Layer 2 of a small transformer language model trained on English Wikipedia (16 layers, counted from 0, width 96).
A neuron's activation on a vector x is ReLU(weights . x), where the dot is the dot product.

Input weights of the MLP neurons that the questions are about. A number n stands for n times 0.0062.
n10: 5 21 -2 33 -19 -43 29 -12 25 -25 2 -3 11 37 24 -55 49 -28 -26 63 4 -3 13 2 -16 -19 17 53 31 -64 -42 27 7 -9 7 50 -1 19 0 -37 18 23 -19 -33 -57 12 0 -30 -12 9 21 -18 59 9 -39 -7 2 -5 -15 -4 -8 -5 -24 -5 77 0 -31 -31 47 37 6 54 -48 26 -13 -15 5 -13 40 1 -18 -5 -20 9 7 20 26 11 -16 21 20 -18 -5 35 -21 -22
n53: -43 -8 8 60 -4 -44 -18 -1 35 29 2 -23 -7 -5 -29 -61 -1 -28 -13 29 -32 40 37 -72 -6 -13 -17 -30 10 -9 2 -8 -2 84 24 24 -7 32 -17 9 2 -5 14 -36 8 18 22 39 35 -27 -18 84 13 32 41 -35 -47 -19 -39 34 48 -25 11 10 29 -29 11 -14 25 -1 -54 12 19 35 24 31 -22 -14 11 -10 -46 -19 -33 28 -15 48 -7 16 -18 -13 -36 -3 29 22 -52 -14
n82: -9 9 -36 -40 -4 -42 -4 29 -16 -28 12 -13 32 -33 -23 3 -36 20 49 30 -1 -23 18 30 44 40 1 -35 -7 64 -26 -1 34 -20 -1 22 -4 18 56 -10 -32 41 -21 15 -41 30 -45 21 -26 0 -8 -33 -45 -47 -16 -36 -14 -5 -35 12 28 -8 -39 28 -26 4 -4 -43 -49 -1 -33 28 -1 14 -2 -40 -44 23 -11 0 -2 -24 24 -12 33 -35 -7 40 -32 20 -1 -17 -17 11 -49 -40
n95: 6 -28 0 -24 -1 17 41 -26 -21 10 42 16 50 -32 -48 7 -41 14 -16 7 71 -27 72 -11 30 -15 -2 46 -18 27 -10 7 -12 -4 -7 -19 35 5 -17 -15 -8 -10 -13 -26 -26 22 -24 5 -16 14 43 6 -22 28 1 -15 -8 -40 -7 -13 31 34 32 3 -14 4 -24 -30 -50 -19 -37 -10 -53 -10 -2 -86 -11 44 -12 -4 -74 72 14 20 54 37 34 -58 -15 -17 1 47 -30 27 -37 -44
n113: -12 -2 -8 12 -37 -11 79 -10 -5 32 9 25 9 40 -16 -52 -7 60 20 -24 -53 8 -34 -24 -32 -8 16 -25 -29 5 -5 19 8 -10 27 10 46 9 -22 -5 18 -1 -16 -29 -26 37 16 4 -7 -44 -58 -39 -22 -16 2 -81 8 -11 -42 -15 -36 3 19 2 -37 27 13 13 -37 43 -20 -4 3 -9 -22 -19 6 -32 37 6 -32 -93 -50 32 7 36 -32 51 15 43 -10 -21 35 -7 -20 21
n114: -47 26 66 -7 -31 63 27 21 -1 54 52 -54 1 22 -32 -21 26 2 -8 -2 22 -36 8 -30 34 -48 0 -41 5 12 -23 -28 -36 8 -12 -29 -16 -9 -21 1 13 12 -43 22 16 -15 -19 10 9 4 -1 9 8 24 -31 10 -15 5 -19 10 -1 57 54 -60 17 20 54 -3 -10 21 -9 -46 -9 -30 -1 33 -40 9 0 4 -17 0 16 37 50 -4 -5 7 -5 4 25 4 10 -57 -21 10
n158: -7 -2 60 64 -57 -36 -19 -34 -20 12 -20 25 15 -16 -6 -22 7 48 7 5 -55 -23 -15 40 -18 -28 -21 1 10 47 -2 -3 -3 1 -10 15 65 23 -6 36 -13 -3 -7 11 -47 39 16 26 3 19 -14 -2 71 33 -6 -7 5 1 15 -22 34 37 31 -32 18 12 -50 24 -15 18 5 38 27 31 23 -18 -1 -43 -30 -41 -4 34 -13 -44 -25 -10 3 7 50 -1 15 1 -49 -9 -32 -12
n189: -47 -4 -32 -24 -29 -7 23 34 -19 10 57 -13 7 34 31 4 -10 -8 17 -6 34 -21 -4 -5 -15 -9 2 28 -1 38 -59 -33 -6 12 -31 67 -9 -15 13 12 -54 20 -15 29 -52 16 -91 -5 -40 18 -10 -19 29 17 23 -21 -21 23 21 14 22 17 -21 4 -11 16 -24 37 -8 -40 31 11 17 -26 -34 -2 7 16 31 -13 -11 22 48 -16 23 4 29 -17 -39 49 23 53 -29 -6 -35 -11
n206: 27 -4 -36 61 0 -46 18 78 -23 -4 2 -20 12 -6 21 0 -2 -36 19 -77 46 -16 27 14 -67 -13 -2 -12 38 -18 -58 -15 65 -1 37 -13 -14 1 -3 47 -17 47 -5 -25 -31 5 40 51 3 35 -46 -23 -37 -31 -27 -7 -45 23 -36 6 -11 6 13 9 6 31 -34 -18 4 10 26 29 16 8 6 -29 8 -49 11 -30 6 -27 11 -24 21 -32 5 -2 4 -22 -32 -31 -26 -17 45 13
n243: 36 -8 -28 -36 28 37 -16 32 39 -9 1 -36 43 29 -39 42 -37 -31 7 -26 13 13 -44 2 -12 2 3 40 2 -15 -7 -21 -22 -17 -37 35 4 -12 1 -4 -5 -4 6 4 17 49 -5 16 6 -12 -31 4 -10 21 -34 21 19 -10 -34 -31 -15 -5 49 -1 -52 11 -9 20 12 -27 -34 -15 -53 20 -11 -16 20 -29 -63 -28 69 26 0 14 10 22 8 22 -37 29 26 -3 16 29 -22 -36
n255: -7 -13 -15 -11 -25 -3 11 -12 18 -10 -18 6 -5 6 8 2 15 -18 34 -30 -13 3 -8 -10 7 39 -18 -7 -21 -8 11 -4 29 50 49 27 -24 31 -7 29 -15 11 -23 -18 -13 -16 46 -7 32 -30 -1 -7 -34 -9 -8 -39 42 38 28 -14 27 6 18 0 0 10 -32 -11 -29 -11 0 26 25 -9 8 20 -4 -5 -13 -1 -15 9 32 -37 7 -14 -20 -10 6 -6 3 6 28 -39 4 18
n274: -2 24 16 75 -53 20 7 43 -34 20 29 -7 27 -20 39 -20 41 37 -41 -16 -9 17 10 39 -24 0 37 9 -2 -13 -54 7 -28 20 13 28 17 -3 -7 39 11 -29 -94 38 -6 -8 -26 -33 -9 14 -18 25 -24 -8 11 27 -32 15 -43 -33 30 -29 26 -11 -5 59 -30 -59 12 -25 0 11 24 -21 -11 11 5 -7 14 -8 -2 29 -4 11 -9 -26 45 -14 -45 17 -26 -50 -33 -5 -4 14
n285: -20 -6 19 11 -15 13 48 18 27 34 18 -23 22 32 -58 56 -19 1 -40 41 6 32 11 -19 -19 -61 -28 -18 13 25 -2 1 -2 -25 60 -3 30 36 -24 -27 -14 8 13 -9 34 0 -13 -40 14 -1 -20 3 47 7 -19 1 17 47 -14 22 -64 -29 -19 -17 14 26 -24 -25 57 3 -45 -6 29 43 -2 -38 -31 0 -5 -27 48 -32 -21 -17 19 -7 -46 7 -21 -26 29 -77 26 -31 30 1
n296: 1 -18 20 -30 -46 23 -11 -4 -38 51 56 26 8 -27 4 -14 -23 -19 42 -4 -44 31 13 33 10 -11 40 -43 -13 42 10 11 -8 -58 -11 -6 0 25 -6 -34 1 -14 -21 -22 -8 -10 -48 -24 -19 3 31 -7 -11 7 32 32 -11 7 10 9 -8 52 -48 4 19 10 27 33 -17 20 -32 -2 -14 17 -9 -20 -9 21 49 -39 70 -12 3 -29 7 -6 26 -33 12 -7 29 -51 -20 -8 -14 15
n336: 12 -7 4 -9 -37 21 -34 -11 8 81 -15 -1 6 -1 -25 -50 23 -34 33 -32 -36 -16 -11 -17 4 18 47 -47 -2 1 47 0 0 43 19 -5 -57 -43 17 -6 26 -25 -32 -28 17 -36 30 28 14 -28 -10 5 21 0 24 2 34 -1 47 -16 -27 13 14 -79 11 18 -25 43 35 20 4 12 -3 -36 14 23 -1 -11 -25 6 27 41 14 24 26 28 -15 20 -36 43 -47 42 31 -44 38 15
n350: 27 -17 -10 3 -20 -32 -23 -18 13 18 26 37 23 -17 -13 -11 4 -25 22 -37 -34 18 13 32 -60 -17 25 54 -29 34 4 -17 -15 32 -2 5 -58 -31 -38 7 12 -26 -36 43 37 42 -25 28 -4 -53 -19 -20 16 -23 -7 29 -13 20 -3 -22 20 -5 -26 23 12 -37 4 -21 43 -55 -42 36 -44 17 -8 4 13 32 -3 -2 37 14 -25 -12 16 -21 5 0 -3 -41 22 22 -16 -18 -8 1
n353: -36 -15 9 -2 25 -22 -11 23 42 -20 -42 52 7 -9 24 -11 24 -13 44 -9 65 -16 -11 -38 -9 -8 -59 -30 0 20 -17 -7 25 33 14 27 21 7 -4 32 -25 2 73 43 -44 17 -17 -5 -44 13 -39 -2 -38 -1 1 -58 20 6 33 5 9 34 17 -1 -45 -24 57 -16 1 -35 -14 10 38 2 -12 5 19 -14 -43 -32 -31 -78 -22 -46 4 22 33 15 -6 43 -39 0 57 11 6 -8
n357: 15 1 -38 -16 -16 39 9 4 -16 -16 15 14 29 -12 -42 0 11 36 57 1 -2 15 -66 -21 8 12 -30 9 37 -14 8 -6 -9 16 8 17 49 -10 24 40 -21 -30 -48 19 8 9 13 3 -37 -30 5 -21 12 -13 33 -8 25 -1 33 20 27 -47 18 10 21 -25 49 9 12 47 -48 -25 7 65 7 29 20 -29 -33 2 4 -55 10 6 4 -22 3 0 -57 35 -35 5 -8 -12 -17 54
n374: 20 -1 -14 16 1 -19 -14 -55 -40 -6 14 86 49 -1 12 -2 15 86 18 7 -24 -7 71 6 -49 -18 -23 34 37 -30 -29 37 -48 -73 48 -24 -5 27 20 10 -27 91 35 24 -13 -16 -10 0 -44 18 9 35 -25 -30 -18 -39 -55 27 -58 51 1 21 31 -26 -12 32 34 -37 35 5 40 37 -39 4 30 -17 4 57 7 -2 30 9 24 -23 6 -11 9 -6 -4 -26 16 7 -30 -36 19 7
n380: 11 -19 -77 7 1 -27 43 -12 28 -14 38 11 9 5 -30 27 17 1 -21 -43 22 -16 6 46 -22 25 -50 -15 21 18 -8 5 -22 17 -36 34 -16 -27 19 -18 9 6 -16 21 42 14 15 20 27 1 -10 -25 12 10 -18 19 -47 19 6 -27 64 -84 53 11 12 -38 -32 -4 -27 7 36 -20 -34 40 36 1 -37 3 20 25 33 49 32 15 16 -24 -29 26 -16 -12 -28 -29 9 -16 -73 -32

Each question shows a token from some text and the vector x that enters the MLP there. A number n stands for n times 0.041.

" both": 20 0 19 -36 26 -39 -53 -7 -15 24 11 -11 3 18 62 -7 11 -1 -12 12 -20 20 4 20 -4 -18 39 -1 -19 36 -21 4 5 -2 15 -25 28 -10 13 0 3 10 43 26 21 -36 6 20 -5 -24 -14 36 -13 -3 -7 26 -38 -8 -10 21 30 3 -7 -36 5 -8 28 -10 -15 -11 -27 -17 19 14 4 -29 28 -21 -5 52 -26 2 8 -9 3 10 -35 -4 0 31 43 15 -13 20 32 17
Which neuron lights up most? n374

"id": 20 -23 -1 7 11 -40 -26 20 10 6 -8 18 -21 -7 -3 9 -10 -8 15 31 -3 15 -22 2 -3 -31 -6 34 31 39 -41 20 44 -1 2 -13 -14 -28 -6 -6 -6 18 13 40 -36 -14 9 5 38 -40 -6 36 7 25 -10 41 11 -29 -41 -21 -1 -13 -6 19 14 12 16 -8 9 10 -14 -32 -34 -4 5 -20 10 15 58 19 -1 0 -5 -13 -14 -35 -11 -35 -27 -22 -22 -6 -10 8 12 8
Which neuron fires most, and how strongly? n350, at about 2.2

" her": -2 0 -1 -22 -10 -17 -36 -14 -10 22 8 -32 -24 11 32 -9 -8 -8 -6 -18 0 22 -41 1 24 -14 24 9 -13 23 -10 -17 35 27 12 1 -14 20 20 4 2 11 71 34 38 -36 36 3 -17 5 -7 -1 -17 10 4 32 -20 -6 -17 50 -3 13 33 -43 47 12 18 -3 -7 -20 -28 -27 27 5 -3 13 18 -34 5 9 26 10 -4 17 14 -1 27 15 -11 29 15 -11 -15 37 32 7
Which neuron fires most, and how strongly? n336, at about 1.7

" ": 17 22 7 -16 -9 -3 -8 8 1 -3 32 -14 -25 14 11 -12 -13 38 -17 12 -25 -9 -21 6 22 -2 6 6 -17 19 4 2 31 7 4 0 20 -32 -32 14 -27 14 28 27 -9 -3 3 34 43 -51 -47 -4 -26 -28 -15 37 21 -18 -41 -1 5 -2 7 -2 8 37 -6 -16 -6 20 19 -61 4 1 -23 9 23 11 26 17 -21 -26 2 16 20 -11 -3 5 3 -13 8 25 -10 50 -27 10
Which neuron fires most, and how strongly? n113, at about 3.4

"ph": 30 -18 -5 -22 -29 -15 -56 -11 8 9 4 19 -13 2 -3 40 15 10 11 11 25 -12 26 8 17 -34 22 25 32 26 -29 -3 28 7 -3 9 -10 -20 -12 23 -18 -3 -1 16 -7 -47 28 44 -2 -48 -6 19 3 7 -19 48 10 -35 -36 17 -7 -10 -20 7 9 -2 0 37 -26 6 -9 -52 9 -2 -4 -33 -14 6 13 42 -36 32 17 9 12 -4 3 -10 15 -30 3 -17 0 28 11 2
Which neuron lights up most? n95

" An": -6 8 13 -24 -2 -54 -8 -17 -1 9 11 0 -33 -11 24 -6 -3 -23 -32 4 18 -24 -59 4 10 -31 9 25 -11 12 0 -13 58 15 4 22 -25 25 30 -6 -24 25 36 1 4 -19 50 4 17 -26 2 46 -17 5 13 36 32 7 8 2 -12 32 -6 7 33 8 0 -33 -20 2 20 -37 8 -28 8 28 -12 -7 15 16 16 -11 25 36 -10 -1 -3 -11 7 3 5 31 -18 17 4 5
Which neuron fires most, and how strongly? n255, at about 1.5

" eff": -11 12 -5 3 -14 -5 5 -9 15 0 -3 -11 -15 0 35 5 27 -7 -3 -14 -24 15 15 4 37 -10 89 22 20 25 6 15 28 -7 35 28 2 -13 3 16 34 -7 27 45 -25 -38 26 -22 7 -27 1 8 17 17 -30 -2 -30 8 -2 5 29 -12 11 -4 -23 5 -5 6 -6 9 -5 -14 -8 -3 19 -18 7 -4 19 34 -49 52 -43 10 5 -33 30 -14 0 9 -10 6 -12 25 8 10
Which neuron lights up most? n274

" including": 34 -13 13 0 12 -35 7 -13 -4 17 27 18 1 25 48 -6 -4 5 1 28 -39 27 -17 16 -9 -5 47 -5 -25 2 -2 -3 39 -13 6 -48 8 -36 -8 -5 -29 27 29 17 -4 -47 -20 8 30 -20 3 16 -8 16 4 16 -5 31 15 -42 -13 0 -6 0 25 -3 10 18 -15 27 -16 -43 -12 8 -8 30 -24 -13 18 32 -41 32 6 -3 8 2 3 -18 -21 5 36 13 -5 13 37 18
Which neuron lights up most? n296

" she": 14 20 13 -16 -12 -13 -24 9 0 -4 15 -14 -27 26 42 -20 5 -5 -14 -20 24 3 -4 -5 40 3 33 10 7 52 -3 -9 41 12 29 -26 -8 -4 48 1 4 7 48 33 28 -31 31 -10 -20 -14 1 12 4 7 -10 22 -36 -9 -5 19 -7 8 14 -32 34 21 -6 19 -4 5 6 -23 17 8 -16 24 50 -28 -20 17 2 3 -26 25 5 17 9 -7 -18 34 22 -46 -9 24 6 41
Which neuron fires most, and how strongly? n336, at about 1.7

"s": 6 -15 -18 -34 -10 -16 -25 -16 -16 -2 -6 -17 17 4 13 3 -6 19 -15 11 4 -19 -1 -24 -3 -12 9 32 -32 41 -6 -42 28 15 19 -24 11 -18 -28 20 1 22 41 28 27 -24 -19 -11 33 -51 8 -7 -3 -10 -15 18 3 -13 -9 -7 23 -4 -24 21 11 4 40 -2 21 13 -31 -35 -10 -19 9 3 23 -32 -19 61 -4 -8 0 0 13 -15 -10 11 -34 8 4 -29 -18 31 14 25
Which neuron lights up most? n350

"ual": -17 -10 0 -17 8 -26 -34 -30 -13 26 51 -1 -8 -26 57 14 -12 5 15 30 9 -11 -23 37 24 -6 15 20 -11 -10 -34 21 45 -6 3 15 -32 -33 -5 25 13 13 20 36 5 -5 7 13 37 -35 -8 30 -26 44 -2 32 5 -1 -4 -26 -3 13 -26 24 -1 -7 10 2 -6 13 -23 -33 -26 15 11 28 -2 -7 4 37 5 13 -14 21 -28 3 -22 -15 2 10 -23 7 -23 9 7 3
Which two neurons fire most, strongest first? n350, n296

"9": 18 10 -23 9 54 -30 -13 3 20 22 21 -28 -6 9 23 1 -29 12 0 19 7 -7 13 -27 -5 9 -5 12 6 30 -5 18 76 -15 4 26 -15 -21 -1 -16 -11 10 -1 23 -6 -20 25 19 42 -20 -10 23 -2 -18 -18 16 2 -25 -17 13 -26 -17 -23 8 26 2 -18 -46 -31 16 3 -36 25 -2 -13 21 36 1 28 5 -35 -12 6 11 -20 6 -11 -5 -8 -7 16 26 -14 39 -16 21
Which two neurons fire most, strongest first? n53, n206

"M": 9 16 -23 -12 -2 -35 -15 -6 -17 0 4 6 -40 26 -10 41 9 15 -13 -8 -13 -10 -13 -1 12 -34 5 16 22 31 -35 -16 59 -10 21 23 29 6 10 1 -4 10 10 34 -5 1 47 21 16 -49 14 30 29 -14 -24 34 21 -9 -23 31 -1 16 6 35 11 -1 -12 -8 -42 -6 25 -18 11 -33 -25 28 13 15 7 23 -1 14 25 41 -13 25 3 -11 -8 5 18 6 -5 28 4 3
Which neuron lights up most? n189

" Th": 30 6 23 -24 -21 -41 -2 -23 9 -17 3 4 8 -6 26 0 -6 40 -30 -16 -9 -2 8 26 24 -12 22 1 -8 10 6 -7 34 3 24 42 -5 28 17 16 -21 6 46 10 18 -10 38 7 2 -43 -6 15 -6 26 -10 48 21 -28 15 45 25 14 5 -4 19 -5 -1 -31 -13 1 13 -8 32 -23 -6 33 46 -13 6 52 -48 29 19 7 8 2 -23 22 -4 -1 18 16 9 29 4 15
The three highest activations, in order: n255, n158, n53

"c": -2 5 -29 -27 -15 -7 -1 -18 12 -8 -8 32 -6 -30 16 16 7 3 -14 18 24 -49 -36 -23 26 -35 31 27 -7 -1 -11 -33 29 -41 -10 -8 2 -35 -7 10 17 -5 26 8 -9 -2 37 8 17 -2 -16 53 27 -23 -14 18 34 -41 -9 -10 -8 -9 -22 28 -3 -2 6 -6 -30 29 21 -19 4 -8 -5 -41 4 3 12 48 -8 -12 5 -19 0 -33 19 -1 26 3 -18 -22 -11 26 -28 7
Which neuron lights up most? n95

"ment": -9 0 -19 30 2 -10 6 -21 -19 3 4 5 5 -5 28 5 7 13 -13 6 24 -58 17 27 5 -5 13 -10 -18 23 -6 -5 56 -21 16 -3 -14 -60 -11 12 36 -6 16 24 22 -34 -10 3 31 -8 -4 14 -24 44 -14 55 -25 -23 -4 2 10 3 14 49 1 -28 31 25 -13 46 -8 -19 24 -15 34 -12 -6 -19 8 43 -24 -1 -24 15 10 23 -2 7 -38 9 -14 -20 -8 -10 -6 -6
Which neuron lights up most? n380

"o": 8 -6 -12 23 -10 -25 -22 -17 8 -10 14 24 17 -34 21 18 -50 21 16 19 14 -28 -5 -15 12 -31 -17 35 -2 45 2 -24 42 -5 -23 2 -5 -16 14 14 -18 -4 49 43 -7 -6 -9 -6 -7 -30 -9 19 -50 11 6 39 6 -26 -32 32 -16 6 21 61 9 -6 4 17 -11 37 4 -13 4 -7 -15 16 0 13 0 -6 -9 23 -7 13 -34 -24 -4 3 -32 6 22 -18 11 16 2 -10
Which neuron lights up most? n82

" the": 25 -2 4 -41 0 -24 -23 -35 3 1 29 -30 -7 -6 40 -2 -10 -7 5 -3 -2 -10 -48 8 -6 -14 15 2 -12 10 9 3 46 23 13 3 -22 -29 14 9 10 4 41 32 14 -40 18 25 22 -12 -14 42 -19 -16 10 34 -23 17 -41 18 -15 19 1 -8 36 11 22 -9 -23 14 5 -22 17 -23 4 28 22 -13 0 31 -16 -27 36 15 0 12 5 -21 18 9 24 26 -25 54 21 16
The three highest activations, in order: n336, n206, n114

"em": 29 -22 5 23 -33 -9 -1 -13 -19 -23 -22 -3 -48 12 -2 28 -3 11 5 5 1 1 1 8 -17 -11 -9 52 -5 27 8 -24 57 -15 33 21 -7 -31 -14 1 11 27 29 28 7 -30 37 -1 22 5 -4 54 -1 16 -13 12 43 -53 -9 2 -1 2 7 1 0 5 -9 -1 -8 39 -14 -39 -12 -46 -7 -18 -8 -16 2 16 -2 34 9 8 -12 -7 3 -9 2 18 4 -16 0 24 -9 -21
Which two neurons fire most, strongest first? n158, n95